Layer 4 of a small transformer language model trained on English Wikipedia (12 layers, counted from 0, width 128).
A neuron's activation on a vector x is SiLU(gate . x) times (in . x), where the dot is the dot product.

Input weights of the MLP neurons that the questions are about. A number n stands for (n - 500) times 0.00085.
n20 gate: 534 580 399 553 293 556 457 588 546 206 456 661 433 272 442 613 578 366 368 654 366 583 630 346 493 410 511 568 446 496 441 504 493 571 513 268 318 642 234 395 421 323 428 606 431 798 493 670 434 330 605 493 485 556 581 316 355 280 570 260 356 317 464 402 657 493 370 450 464 330 613 545 570 514 514 551 523 600 185 503 762 316 542 736 354 490 461 611 613 425 500 366 357 590 448 295 514 419 485 522 431 458 760 354 504 429 400 515 510 540 431 342 388 526 519 571 361 313 402 571 350 337 470 404 556 610 597 599
n61 gate: 408 528 500 556 384 443 520 628 504 549 346 579 621 440 625 447 554 399 362 308 801 540 586 536 446 672 500 362 611 500 400 614 663 248 348 449 215 605 483 608 475 594 328 382 696 379 391 504 604 474 648 488 530 542 576 977 555 500 275 329 276 472 585 338 645 515 469 401 464 520 326 471 489 509 259 480 563 408 317 503 508 615 298 402 525 420 514 370 483 437 642 259 626 447 785 765 542 518 389 294 560 639 208 496 500 656 854 536 346 260 504 600 508 425 587 463 257 410 729 224 594 550 410 445 598 760 414 473
n73 gate: 701 713 380 645 483 601 445 387 338 362 752 746 554 442 453 374 500 434 589 754 387 309 368 704 546 625 637 415 601 353 533 315 525 375 614 414 431 478 825 575 304 321 590 721 491 648 671 436 653 377 572 522 645 364 386 278 541 487 601 622 683 657 195 496 313 545 504 559 508 567 686 562 429 477 530 444 459 519 718 545 445 486 458 635 40 545 323 525 569 530 335 387 737 402 442 463 399 311 447 574 659 788 562 451 391 372 738 712 179 519 251 362 379 629 723 629 559 395 558 885 660 587 680 545 533 288 468 346
n177 gate: 616 693 542 450 476 842 508 649 368 775 475 328 655 512 782 418 434 378 480 457 505 409 520 687 640 594 461 672 464 657 425 383 486 573 419 378 359 383 893 445 490 628 281 785 582 561 392 191 265 272 289 505 362 141 608 766 843 485 421 461 514 591 473 738 535 605 772 407 164 694 947 286 554 582 438 383 566 582 836 861 414 546 613 416 680 528 487 217 475 658 455 623 527 486 575 489 491 491 475 500 349 373 759 426 706 630 583 544 463 538 265 480 318 575 616 560 763 802 229 314 387 708 668 633 441 366 510 688
n241 gate: 620 330 653 353 608 307 536 318 383 419 457 606 552 593 531 558 565 542 528 500 496 530 539 530 355 578 442 180 475 376 507 666 478 492 520 427 384 721 434 484 161 559 682 375 316 720 388 573 691 323 728 460 435 533 472 392 362 400 421 441 474 610 188 522 381 243 511 458 466 635 406 717 369 568 713 593 512 391 349 387 652 529 493 668 441 522 404 610 643 348 788 472 556 133 512 550 431 593 610 453 492 617 445 515 445 366 676 523 434 504 715 384 532 544 320 607 230 328 516 794 615 327 378 508 303 407 422 515
n245 gate: 614 714 504 608 172 515 589 595 353 513 366 437 353 472 530 554 581 348 590 601 544 451 334 593 715 585 632 433 516 452 480 425 675 320 463 484 511 534 572 173 523 600 611 753 468 571 562 425 382 437 340 438 385 315 548 570 560 390 558 515 579 302 542 475 578 482 182 172 605 419 756 140 375 506 701 587 706 477 684 654 534 540 489 335 512 349 621 313 388 407 429 588 517 640 617 336 511 459 504 420 560 540 690 399 588 434 540 550 410 550 349 707 479 613 402 352 556 493 340 463 440 398 715 312 416 500 448 500
n248 gate: 484 426 123 369 500 550 417 500 687 765 619 399 673 465 428 540 470 529 575 576 585 459 550 679 380 748 481 449 540 474 500 492 653 500 547 607 390 238 355 531 359 519 623 595 412 271 522 632 631 490 458 445 221 274 472 512 808 599 597 512 575 519 500 369 473 496 401 528 167 330 528 322 378 529 366 394 301 574 504 457 496 468 294 392 625 630 534 269 458 604 201 704 730 540 297 549 436 408 744 553 405 512 713 453 688 562 625 634 398 701 492 429 418 520 661 637 540 544 374 268 605 581 454 432 471 389 565 597
n293 gate: 408 646 448 542 585 364 323 734 690 335 357 273 566 712 536 454 727 627 274 356 579 548 727 766 535 292 793 236 354 555 483 487 488 517 702 479 314 447 684 396 508 619 377 483 406 341 512 512 522 611 424 742 670 357 521 583 479 790 393 582 679 349 433 419 383 705 644 397 408 370 640 512 708 478 476 496 47 364 354 622 440 410 453 643 483 508 493 562 568 321 412 453 505 274 732 749 565 496 418 524 508 306 529 373 541 686 444 606 577 357 381 621 394 621 676 558 354 555 446 469 539 382 607 372 402 420 625 496
n20 in: 394 535 512 402 366 619 543 408 412 335 596 453 338 412 533 419 611 290 428 561 422 248 526 468 609 672 529 602 818 632 318 404 514 421 561 458 343 416 574 624 451 389 248 580 461 780 546 569 414 644 622 301 515 668 504 297 688 337 697 485 276 403 528 570 447 599 321 420 709 592 459 563 490 640 676 620 294 400 511 544 558 342 553 448 500 479 481 604 549 367 368 435 488 639 440 259 548 559 533 386 722 511 638 524 555 511 341 375 389 713 328 387 541 440 628 309 485 567 368 532 156 434 630 488 552 465 411 634
n61 in: 382 552 390 566 431 593 447 464 630 719 500 529 383 485 460 568 393 584 572 480 667 518 702 536 292 449 402 405 414 539 569 692 599 686 558 550 559 647 407 798 353 448 197 370 717 432 252 645 472 325 345 606 554 633 465 319 431 713 530 429 490 587 427 721 583 569 493 637 460 354 383 608 265 548 619 386 473 487 311 509 706 566 429 545 526 368 490 312 593 468 375 523 566 594 504 437 386 503 638 633 489 546 747 388 600 500 675 382 517 496 719 334 555 361 386 692 620 290 356 344 632 607 574 384 520 443 231 607
n73 in: 725 469 367 615 474 663 500 350 468 627 482 683 303 482 407 539 600 67 381 633 91 395 514 775 930 429 249 454 599 362 378 449 359 486 465 407 478 176 730 733 422 316 519 644 486 408 607 623 514 398 830 550 175 530 635 614 547 611 347 621 563 439 574 394 463 704 479 613 382 582 537 491 520 480 692 402 593 535 619 538 531 561 590 356 668 693 251 508 612 609 404 579 371 694 454 505 429 441 595 616 571 579 523 597 558 641 411 643 343 94 649 354 430 664 656 632 514 384 752 452 298 490 320 808 647 358 335 333
n177 in: 453 551 487 514 425 364 374 737 396 459 563 451 432 503 729 448 598 595 340 440 383 484 458 414 376 455 285 681 641 618 496 230 380 433 197 326 413 404 593 414 367 749 748 474 584 690 661 438 487 508 491 268 469 396 531 551 430 275 479 445 304 512 799 612 509 391 364 379 672 633 543 572 825 659 361 666 678 813 676 536 582 750 472 555 577 614 822 575 626 271 547 719 537 607 590 599 426 311 347 726 392 387 483 476 571 270 672 404 675 330 474 521 535 624 509 483 328 657 328 518 623 491 420 531 514 608 633 684
n241 in: 649 516 462 577 353 591 449 649 331 643 486 585 503 482 457 564 181 527 582 588 416 489 438 472 479 504 390 500 222 539 475 485 265 531 399 639 335 626 542 448 400 649 646 313 466 682 441 479 338 230 636 419 549 689 436 537 357 444 522 515 442 401 452 772 297 507 358 696 475 566 574 936 414 560 567 565 372 500 415 534 496 288 497 547 423 497 542 469 657 380 626 500 588 231 526 353 402 574 540 532 368 579 592 380 619 592 637 518 620 456 519 300 446 788 444 515 473 323 611 594 637 395 617 572 615 568 408 389
n245 in: 406 483 488 353 356 307 490 359 492 278 416 541 405 361 614 456 491 677 480 626 419 507 515 702 394 293 564 634 440 481 591 476 650 324 457 250 371 557 323 395 484 561 516 841 604 594 397 492 394 765 580 308 412 602 468 230 404 622 384 519 360 257 496 544 496 432 526 393 335 496 507 364 598 567 463 777 575 497 551 441 223 520 214 481 792 417 652 601 458 347 653 568 402 493 668 590 297 321 438 634 583 472 585 529 531 283 407 443 475 747 424 539 557 473 339 410 500 596 351 620 556 568 465 228 399 595 597 354
n248 in: 529 628 493 458 410 571 439 603 522 477 420 503 537 590 410 675 508 557 633 450 503 438 610 428 623 667 438 403 636 527 494 387 487 612 445 504 510 476 651 418 564 433 311 761 235 399 587 328 493 621 307 364 373 443 668 539 328 558 645 595 490 401 657 463 450 608 614 557 452 321 507 521 659 500 490 146 413 684 550 503 592 193 537 412 365 405 271 543 690 445 464 591 613 556 685 511 363 404 266 510 638 442 571 550 381 457 717 549 543 718 343 403 516 571 518 625 526 550 371 341 765 679 461 507 538 602 364 500
n293 in: 344 575 537 513 243 465 461 820 589 291 345 360 485 266 354 520 834 395 636 479 676 428 390 591 692 409 404 620 680 583 520 322 467 629 473 564 431 369 447 540 397 258 504 291 745 464 429 565 434 592 671 675 294 507 528 635 293 596 614 410 398 584 551 614 385 511 522 461 602 466 403 374 263 547 542 384 625 432 603 660 473 520 619 426 536 730 630 577 510 572 344 719 569 584 381 492 475 462 465 481 715 625 350 526 558 646 341 543 371 725 569 691 414 591 464 207 631 298 540 437 533 569 171 618 500 593 619 678

Each question shows a token from some text and the vector x that enters the MLP there. A number n stands for (n - 500) times 0.0083.

"og": 379 539 606 513 549 525 549 439 619 596 526 696 526 210 515 530 463 461 438 495 524 596 464 512 539 505 377 598 561 438 549 493 413 524 403 564 547 508 449 597 407 573 497 448 526 581 525 387 487 525 454 464 511 553 492 483 486 472 597 450 411 439 314 496 526 380 706 527 497 400 490 364 531 429 554 459 480 504 405 507 503 437 412 678 566 580 475 462 564 373 560 476 577 584 555 449 726 494 547 315 508 505 545 540 455 424 533 462 360 486 706 447 564 568 449 501 465 281 444 504 447 504 499 385 488 586 403 545
The three highest activations, in order: n61, n20, n241

"1": 429 476 490 428 608 375 526 467 517 328 453 487 421 423 512 555 562 539 444 429 444 404 561 474 430 436 444 590 427 616 477 338 533 507 519 516 613 490 389 552 634 343 614 539 448 384 570 433 326 483 677 462 374 407 557 413 521 510 472 510 351 423 747 387 470 491 517 422 567 494 652 521 580 529 383 363 448 554 571 542 430 605 478 555 550 379 290 605 450 400 518 627 426 637 407 462 427 511 499 461 397 436 482 479 519 363 541 449 458 536 466 338 557 398 419 495 437 563 521 424 553 535 514 587 518 660 221 439
The three highest activations, in order: n241, n20, n61

"2": 413 505 493 403 572 368 656 564 535 494 360 560 521 328 491 632 452 658 499 554 332 501 493 441 443 428 490 524 316 534 520 465 514 524 595 525 511 602 515 487 455 409 587 543 549 503 457 366 478 531 548 541 401 378 469 452 557 554 664 454 384 560 474 382 453 585 539 433 489 453 618 499 519 519 407 474 454 593 692 485 675 605 537 461 467 472 414 460 589 495 450 612 479 517 523 440 479 499 424 371 403 496 558 433 500 444 436 495 306 587 620 383 559 471 366 430 457 517 545 493 439 489 469 502 494 740 410 443
Which neuron lights up most? n245

" for": 537 332 500 621 589 483 579 495 441 539 489 523 456 385 535 446 536 492 527 580 528 472 380 319 415 609 580 418 443 557 557 568 511 544 597 500 535 419 428 487 513 517 538 476 454 578 498 587 540 475 395 583 387 491 476 515 575 579 493 542 610 464 552 492 481 541 486 556 345 474 423 424 381 281 472 409 423 332 653 462 634 453 514 492 429 605 403 485 505 567 482 437 547 456 500 427 471 608 575 564 383 493 662 584 473 576 475 608 415 573 708 480 430 600 538 505 389 504 444 416 597 628 387 600 495 408 515 412
The three highest activations, in order: n245, n73, n20

".\"": 327 572 493 460 446 519 493 548 473 641 568 418 488 193 534 392 427 536 598 536 525 490 455 442 557 547 461 574 492 584 405 527 472 625 460 480 499 481 540 481 621 334 778 453 446 570 404 475 517 437 633 613 237 427 558 499 668 561 552 442 545 474 587 495 503 565 599 545 484 428 551 611 487 354 479 573 486 449 635 529 451 586 524 477 620 452 434 457 527 643 413 463 469 543 640 473 468 541 486 544 394 417 468 402 564 494 518 570 510 503 529 541 623 558 646 528 563 508 418 400 489 492 528 588 470 463 493 423
Which neuron lights up most? n177

" deposit": 384 373 497 546 433 413 476 462 494 540 640 458 431 133 393 532 441 451 424 457 407 510 394 557 641 470 473 503 497 402 582 598 420 567 323 520 483 460 552 727 529 481 607 587 448 588 620 433 417 407 380 525 472 591 480 446 551 504 444 521 520 426 750 458 503 474 508 409 478 507 463 520 534 407 450 378 558 473 425 435 556 457 473 435 497 483 506 597 589 297 470 551 587 526 606 525 566 491 317 538 471 531 551 545 540 548 471 385 536 518 454 487 534 448 527 505 467 457 441 581 455 459 564 372 536 640 529 624
Which neuron lights up most? n20

"0": 380 425 499 403 503 439 576 340 476 443 439 562 450 381 470 478 542 499 489 433 591 402 517 578 427 543 519 627 514 522 524 381 586 682 441 443 510 570 436 566 646 482 533 467 518 497 570 498 398 544 617 522 483 429 504 450 573 438 501 546 296 350 684 388 485 514 607 550 573 468 604 493 445 315 360 614 459 560 440 469 394 536 419 571 555 472 396 565 562 462 521 622 546 646 373 490 533 561 273 544 393 390 495 542 548 542 569 489 414 454 588 486 470 552 379 503 308 575 453 449 612 523 480 629 528 565 318 481
Which two neurons fire most, strongest first? n241, n20

" was": 377 369 447 437 438 633 553 530 577 557 430 555 493 104 516 516 552 414 484 495 521 520 607 464 542 612 413 579 524 588 469 420 478 580 466 487 461 466 523 338 503 678 492 591 515 462 381 592 554 524 368 534 477 405 574 517 610 545 409 516 603 542 454 395 477 654 551 632 535 505 426 458 444 427 461 389 527 406 499 511 501 497 513 452 550 516 584 469 436 522 465 457 503 538 442 528 400 536 519 484 240 480 438 606 545 520 505 425 480 624 597 536 558 421 460 565 636 462 589 573 549 468 521 549 517 452 667 579
Which neuron lights up most? n241

" number": 470 421 500 685 484 370 575 553 574 613 432 436 336 250 415 532 476 402 453 460 364 470 446 489 424 350 436 503 376 506 541 447 411 515 399 528 495 361 569 564 584 617 455 666 385 437 518 552 490 519 434 447 361 596 563 462 517 638 499 497 471 423 643 484 383 478 629 486 428 487 425 517 588 525 462 536 596 424 446 446 496 514 465 576 434 518 551 556 460 483 416 450 481 508 626 703 492 517 344 451 542 508 546 540 653 528 541 454 508 585 420 552 607 539 420 470 561 524 513 471 537 396 556 633 444 409 447 603
The most active neuron and its activation: n293, at about 0.16

" to": 530 387 418 563 634 441 597 446 578 383 637 522 498 227 412 510 608 468 514 519 500 430 506 433 449 520 501 464 441 564 539 548 480 489 584 447 498 491 509 669 506 536 518 475 506 427 451 716 550 425 538 587 360 396 584 480 487 492 460 387 524 343 607 417 480 521 616 539 379 536 595 406 442 285 450 365 357 389 535 501 412 473 636 544 450 542 321 471 496 534 516 552 485 514 453 535 491 492 540 530 572 525 574 541 520 482 501 556 301 459 547 494 535 480 572 577 555 372 557 445 584 487 507 482 503 430 488 551
The most active neuron and its activation: n73, at about 2.6

" H": 662 382 501 457 651 490 590 438 436 527 538 501 461 343 654 619 547 573 359 717 437 455 498 324 484 592 493 481 505 352 462 433 288 456 528 540 539 554 448 456 502 438 517 457 459 415 362 451 634 498 482 483 425 496 470 398 449 420 411 477 310 385 515 560 460 455 562 485 470 449 436 388 499 474 542 484 677 494 606 404 566 518 556 451 524 550 475 416 622 483 591 370 578 417 554 610 634 549 472 476 416 484 536 444 524 413 420 495 457 389 618 509 610 429 494 535 459 553 529 605 536 533 501 410 492 388 386 491
Which neuron lights up most? n293

" the": 421 400 526 510 554 454 470 414 543 569 449 509 388 308 568 539 492 451 541 428 574 466 436 535 566 506 528 535 456 536 417 512 476 391 579 518 567 478 511 626 465 482 582 532 569 532 476 472 507 438 419 345 399 515 473 510 573 493 534 578 450 483 526 164 492 468 543 533 501 462 484 405 539 143 415 439 461 478 539 441 495 495 480 372 493 561 549 484 463 539 516 511 538 525 426 498 516 429 427 439 587 551 466 484 554 517 466 477 566 484 541 517 525 488 494 504 597 481 485 521 549 475 471 579 480 499 514 564
The most active neuron and its activation: n241, at about 0.43

" \"": 440 330 481 492 487 525 486 370 557 571 429 571 525 193 550 598 525 440 553 368 569 574 546 447 574 566 485 538 518 588 446 615 407 525 527 427 507 472 506 555 446 431 809 632 544 580 491 501 490 542 552 594 398 440 578 450 506 535 468 541 567 450 501 467 493 447 479 585 520 497 698 374 558 370 710 493 591 450 514 476 509 594 533 382 554 543 515 568 551 486 475 526 549 534 576 523 588 578 369 278 458 695 482 435 501 500 471 520 424 487 467 624 650 532 590 522 490 530 484 474 445 596 455 530 525 403 483 385
The three highest activations, in order: n73, n245, n20

"ling": 492 488 597 528 349 496 581 540 536 478 532 481 412 227 476 592 542 565 377 484 490 563 423 420 453 535 621 545 552 655 572 594 660 629 407 519 522 460 650 553 491 344 574 523 509 420 548 650 366 534 349 518 503 490 549 500 483 494 489 418 375 393 574 467 484 537 680 464 592 449 561 430 481 432 507 600 441 453 441 501 591 385 494 490 529 588 561 535 460 388 505 487 533 386 537 539 538 665 484 374 420 487 557 514 610 466 389 445 439 541 667 233 460 575 363 526 463 429 540 506 546 628 471 448 433 415 342 539
Which neuron lights up most? n20

"ley": 380 446 507 451 439 543 555 498 597 586 374 493 544 42 470 511 490 436 391 269 414 463 412 390 499 582 484 563 588 500 492 553 483 453 426 457 571 532 488 551 427 361 545 444 486 444 406 602 445 498 526 527 509 463 487 470 486 507 537 455 418 449 466 454 581 471 595 508 568 382 479 464 423 412 399 577 475 611 411 486 575 522 528 438 431 505 550 465 524 459 456 439 644 563 437 435 550 649 524 557 530 621 590 449 484 334 528 460 460 393 469 409 573 505 377 593 483 469 567 508 642 453 448 548 604 516 358 467
The most active neuron and its activation: n61, at about 1.9

"ku": 509 515 416 415 495 429 572 419 519 605 369 686 476 191 512 559 552 658 331 515 387 659 605 527 472 462 345 596 597 503 456 533 272 558 468 529 581 503 536 492 559 668 558 373 493 639 396 379 402 486 594 518 495 636 542 414 558 410 474 502 449 387 583 535 492 373 559 496 489 527 375 519 351 416 470 460 434 544 477 483 462 562 443 491 495 490 529 523 551 477 607 569 465 484 494 542 555 474 473 242 522 459 577 416 477 593 454 458 493 500 494 339 521 502 560 391 532 480 479 496 464 528 484 440 481 496 444 557
The three highest activations, in order: n241, n20, n248

" George": 429 388 463 607 514 432 470 477 468 475 523 524 450 101 469 507 535 565 500 459 487 329 518 442 538 418 482 629 474 472 480 591 350 540 442 498 576 657 437 663 430 459 665 423 268 462 424 606 526 479 563 429 420 468 512 420 462 439 508 442 562 553 593 401 550 451 566 438 490 363 461 520 517 397 572 490 463 534 476 469 442 557 603 497 575 439 560 614 536 413 548 561 631 482 454 518 545 486 579 459 532 484 391 457 526 415 326 498 446 458 601 453 578 581 489 558 510 602 458 544 522 476 603 564 429 463 545 456
The most active neuron and its activation: n248, at about 0.13

",": 303 400 452 562 451 451 558 478 468 526 513 378 485 154 492 597 463 454 563 513 463 610 553 493 453 545 405 456 516 521 549 384 481 434 514 541 497 501 564 567 516 461 519 477 461 465 471 476 565 283 456 467 437 475 472 464 513 552 644 538 594 511 480 520 462 475 506 477 503 520 655 435 245 302 464 478 477 531 542 675 453 521 469 506 499 518 447 509 524 587 510 448 614 554 514 406 514 575 392 574 433 479 405 528 488 465 520 533 412 449 655 453 503 529 588 559 449 557 543 520 467 553 479 446 469 472 536 515
Which neuron lights up most? n73

" painting": 412 400 446 474 534 409 489 476 521 560 512 442 498 67 390 550 532 463 472 475 586 627 474 520 546 504 497 608 602 348 590 447 479 693 419 487 422 437 565 492 477 518 603 535 462 591 537 459 356 416 467 551 465 428 581 474 360 562 541 324 474 382 579 461 519 413 559 444 518 408 511 392 589 369 337 529 486 485 566 513 459 525 493 463 502 491 549 560 514 391 501 466 585 443 524 425 602 585 451 529 403 377 446 455 623 524 446 451 524 587 556 446 468 579 477 463 557 495 433 487 471 443 640 400 478 521 548 467
The three highest activations, in order: n245, n177, n73

" Greek": 543 514 565 530 554 496 494 367 441 477 403 401 515 168 346 502 392 482 466 514 425 537 637 584 559 508 478 633 481 391 562 471 499 516 347 519 497 494 561 567 458 558 618 628 448 407 319 520 433 503 446 419 282 558 490 422 458 554 637 446 404 400 763 489 515 542 379 604 353 453 419 507 484 391 505 499 556 574 527 483 419 434 453 340 517 516 511 496 544 497 564 570 657 514 458 518 671 479 537 405 478 389 402 452 490 590 461 427 635 592 505 393 579 495 489 500 558 427 397 456 572 630 573 504 458 409 564 537
Which neuron lights up most? n248

" season": 436 307 414 563 497 469 650 581 449 597 580 623 390 264 386 524 584 501 412 509 462 494 307 472 565 457 553 393 325 417 498 465 421 440 398 488 419 535 528 367 473 502 604 413 493 605 641 378 459 397 544 501 417 514 597 442 452 603 538 502 461 429 773 597 435 508 572 474 469 335 513 439 467 448 345 528 597 465 508 442 512 565 593 585 487 598 541 460 526 351 450 530 550 512 448 476 469 609 360 639 527 494 671 581 610 411 667 509 482 594 617 487 557 541 451 483 456 502 436 498 569 485 530 613 433 552 504 506
Which neuron lights up most? n245

"ist": 305 381 505 586 406 534 596 546 568 579 533 542 381 156 505 583 384 514 456 515 619 585 449 574 601 534 621 638 594 405 522 436 561 485 465 439 487 530 469 519 502 387 611 541 421 427 534 649 454 525 616 488 492 523 580 494 589 481 620 559 464 336 346 486 515 566 595 404 563 466 428 550 545 472 456 513 471 545 384 456 563 590 573 319 460 562 465 530 481 568 581 560 544 690 614 533 555 471 491 449 504 537 458 609 512 457 724 544 526 456 479 420 565 359 568 517 442 409 573 419 566 604 478 406 510 557 559 564
The most active neuron and its activation: n61, at about 0.54

" ": 488 367 442 413 513 473 532 523 496 483 535 524 509 337 517 866 502 546 480 498 545 451 522 419 418 556 446 651 498 395 371 518 524 553 493 469 523 466 517 505 471 482 620 481 513 544 432 464 518 484 456 532 381 518 478 496 512 492 488 506 570 500 498 556 490 437 530 732 536 488 596 503 523 408 510 458 461 303 574 442 594 509 528 533 451 479 488 475 541 379 490 499 610 469 441 427 552 433 508 544 434 456 557 523 477 463 519 587 388 552 534 437 574 436 444 559 487 558 451 484 589 559 532 483 553 626 492 465
Which neuron lights up most? n248

" March": 257 437 397 536 576 380 529 556 471 660 608 579 428 202 438 495 523 502 524 576 451 486 461 421 613 559 593 418 525 506 424 402 510 579 497 476 343 510 471 460 401 573 900 487 396 369 498 463 505 487 537 483 468 679 513 467 402 426 428 593 480 434 568 522 371 584 530 557 467 431 588 420 444 491 591 528 532 588 408 529 495 503 466 433 468 580 473 538 534 445 540 522 384 436 402 442 652 477 449 453 624 457 531 583 540 317 466 449 491 520 507 494 435 571 459 576 507 482 462 485 458 317 477 555 616 588 626 467
Which two neurons fire most, strongest first? n241, n61

"handed": 413 472 548 536 432 495 604 612 636 505 497 567 467 204 451 511 624 414 406 607 445 524 328 479 444 562 578 658 642 461 528 541 625 437 421 534 567 462 425 417 571 426 482 475 475 513 565 560 528 477 461 492 249 453 579 624 408 565 333 652 478 570 514 536 501 458 527 386 456 409 539 448 559 367 471 461 507 598 523 543 560 431 550 440 545 548 460 470 529 432 608 669 371 455 456 522 589 553 611 502 432 457 564 550 576 384 530 505 453 606 522 356 488 477 379 567 497 431 491 446 455 610 623 482 647 386 544 398
Which neuron lights up most? n245

" kept": 400 617 519 490 475 434 608 471 554 499 489 449 500 60 478 577 562 393 505 421 515 693 524 503 463 499 522 602 515 557 579 407 520 539 434 417 501 371 482 542 604 569 364 512 449 648 519 453 437 462 453 546 342 435 532 506 600 518 344 515 458 486 621 425 481 517 662 462 418 539 501 413 488 381 473 538 468 470 608 545 522 448 542 397 483 621 473 601 463 424 416 530 567 447 525 608 552 539 521 442 381 505 606 525 543 593 504 440 379 465 448 439 438 488 476 575 616 534 441 461 441 540 539 454 576 491 618 573
Which neuron lights up most? n177

" London": 407 511 600 478 502 409 514 518 479 664 391 555 529 73 447 504 418 598 430 564 509 374 697 314 490 550 536 525 481 441 465 492 464 432 431 435 533 439 593 481 407 455 710 430 430 540 402 529 464 416 430 468 423 368 483 399 470 469 450 569 568 365 583 450 453 516 504 503 482 383 461 351 624 490 635 557 433 589 515 538 582 508 569 412 590 495 514 416 558 491 569 555 526 471 459 394 599 538 573 444 487 456 503 351 523 469 349 413 586 530 556 393 576 521 440 536 542 518 424 412 549 426 498 529 551 481 577 502
The three highest activations, in order: n245, n177, n20

" The": 471 417 491 518 581 484 471 454 506 580 403 528 419 296 610 478 354 543 521 397 617 431 572 327 539 541 494 527 430 569 380 553 513 514 546 626 654 487 474 479 360 430 508 473 593 536 501 391 495 448 519 365 324 478 476 431 463 449 460 491 529 543 470 317 461 456 634 541 440 430 442 438 558 225 372 347 461 563 619 434 474 477 522 395 535 540 570 573 524 481 536 599 602 590 433 453 511 457 421 550 574 560 447 418 537 450 549 469 489 543 590 461 561 452 547 535 531 499 347 543 486 571 533 523 472 465 500 490
Which neuron lights up most? n248

" pro": 500 397 564 529 501 544 454 490 515 530 496 492 458 281 488 546 390 373 576 463 479 440 525 609 418 456 494 496 474 581 555 705 483 370 433 387 564 545 589 531 463 512 666 587 545 521 548 223 617 604 386 474 487 587 388 549 557 445 387 424 463 417 503 496 449 466 629 499 406 478 496 470 310 362 504 401 476 511 564 536 489 576 447 345 404 415 471 671 535 404 433 533 454 530 404 411 566 559 302 490 588 643 463 574 489 465 311 548 464 503 498 438 530 489 480 473 376 506 572 401 589 672 470 568 480 443 624 389
Which two neurons fire most, strongest first? n73, n20

" Navy": 403 360 595 488 557 481 576 510 508 347 459 550 554 64 467 490 494 451 431 442 341 416 537 539 561 533 424 610 486 427 433 486 441 500 410 423 491 479 543 634 392 430 542 550 443 581 512 619 421 525 573 404 466 515 434 401 541 517 522 487 444 424 729 546 437 497 436 545 442 397 579 504 603 446 399 549 501 509 456 477 528 493 494 486 576 515 569 470 616 453 564 520 477 528 403 530 557 661 475 618 397 472 500 444 539 368 469 428 637 597 565 428 483 498 582 572 533 380 457 497 523 528 599 522 518 488 579 521
Which neuron lights up most? n20

" team": 300 361 545 615 435 477 585 479 419 355 353 670 533 215 389 550 556 414 456 542 477 577 390 289 463 517 467 511 436 433 416 598 570 477 427 563 475 476 590 530 475 499 608 450 490 653 623 446 356 487 376 500 554 572 472 464 556 651 538 504 419 353 677 428 515 489 504 498 463 377 484 444 497 490 300 590 559 471 534 477 526 585 559 566 518 482 514 566 453 373 557 478 571 680 430 588 572 579 362 605 462 564 653 573 614 405 583 490 521 462 448 447 527 486 446 536 507 489 558 390 543 421 528 442 544 488 577 542
The three highest activations, in order: n245, n20, n73

" first": 489 525 404 478 504 554 576 486 562 482 551 466 531 307 524 532 498 469 564 622 411 465 336 373 523 696 429 585 441 535 471 513 348 311 482 384 406 440 634 559 503 448 521 438 447 402 478 401 447 471 509 523 291 421 541 443 530 489 406 490 333 444 373 441 471 553 559 563 284 397 432 561 594 354 517 460 443 625 693 530 565 535 523 503 488 612 441 633 507 454 552 518 500 502 467 487 573 587 427 530 525 424 551 536 611 467 512 329 355 642 530 462 511 369 388 515 377 585 521 433 500 566 537 600 511 416 556 569
The three highest activations, in order: n248, n177, n73

"er": 390 436 543 390 477 536 530 524 500 552 569 557 463 82 617 615 414 441 503 363 541 450 511 471 438 553 553 484 538 445 515 508 484 476 478 434 605 508 534 571 490 332 570 531 517 448 342 543 549 576 517 420 601 548 410 583 582 532 575 458 450 497 457 602 547 482 524 414 600 435 436 486 521 528 487 542 612 581 451 543 519 528 504 546 466 615 467 546 471 531 550 480 419 577 379 388 568 519 662 632 484 551 513 601 482 377 500 590 571 249 380 351 483 460 485 538 492 412 444 429 636 542 472 562 601 488 525 547
The three highest activations, in order: n61, n20, n245

" in": 508 315 448 560 492 448 528 513 563 523 669 539 508 194 491 528 498 573 620 604 544 500 492 454 503 561 589 509 491 562 580 564 554 437 530 404 454 526 542 551 522 432 565 494 593 515 429 545 495 509 435 581 504 462 496 440 468 474 500 571 566 494 600 417 472 477 547 464 428 611 449 435 335 249 520 363 464 232 635 466 595 492 512 548 399 459 398 472 448 467 596 447 519 465 472 393 450 612 400 504 431 521 591 476 477 460 539 544 475 586 451 357 520 593 463 477 499 518 459 504 572 488 461 471 479 527 444 411
Which neuron lights up most? n177

" evidence": 367 340 515 502 632 334 482 554 596 516 423 462 470 119 306 460 498 362 491 525 458 556 516 521 522 510 387 613 586 582 478 521 524 514 363 447 379 489 484 454 514 397 543 560 541 635 688 446 516 504 523 597 397 555 428 407 496 513 538 506 402 539 527 431 435 535 597 413 365 438 533 506 547 515 445 486 476 551 472 543 548 410 411 415 541 429 596 563 482 385 455 500 453 499 482 505 524 549 419 553 466 586 489 534 670 438 339 425 585 514 497 428 386 516 609 443 501 455 510 545 586 411 673 532 493 584 614 526
Which neuron lights up most? n20

"ian": 389 479 514 557 542 560 508 449 492 425 519 550 461 65 379 548 460 517 465 443 466 463 579 552 578 553 482 506 570 446 531 406 510 539 426 503 526 539 593 544 532 370 667 508 399 416 466 596 485 489 448 496 533 531 570 481 630 567 629 386 455 527 448 431 545 464 430 429 439 462 357 531 526 438 451 486 476 493 526 493 395 422 337 462 490 531 506 491 532 555 607 460 582 528 449 552 637 451 575 441 422 447 511 559 420 491 506 541 522 355 548 272 595 475 514 494 356 376 460 480 595 600 626 488 400 390 558 439
Which neuron lights up most? n73

"ever": 427 340 476 545 456 536 535 557 626 642 492 442 524 217 394 513 614 569 369 469 597 577 482 551 439 521 463 667 449 626 569 681 457 491 441 490 461 548 529 498 378 474 402 392 481 460 381 471 431 507 605 525 453 507 528 591 676 559 510 585 417 625 504 432 493 445 701 557 422 466 549 529 455 346 509 625 459 638 570 521 590 572 512 543 450 604 437 479 506 437 493 598 570 528 652 544 497 527 452 514 466 490 537 740 439 516 388 373 513 537 523 435 536 370 457 437 450 603 549 496 449 695 483 605 566 559 527 542
Which neuron lights up most? n61

" Congress": 437 382 508 593 616 355 585 575 506 378 465 579 556 226 311 483 445 419 480 441 377 433 536 543 511 517 457 538 488 529 480 530 447 542 390 550 392 574 397 456 469 501 605 498 446 638 414 505 543 527 494 482 465 541 467 366 582 404 530 550 454 371 657 476 420 450 422 546 532 454 441 449 547 359 481 609 550 555 409 438 611 495 487 374 493 432 471 610 558 427 448 617 581 486 547 553 568 626 342 620 417 433 400 521 582 378 438 388 508 465 515 501 516 489 609 587 520 303 511 409 599 546 572 573 566 540 546 537
The most active neuron and its activation: n20, at about 0.53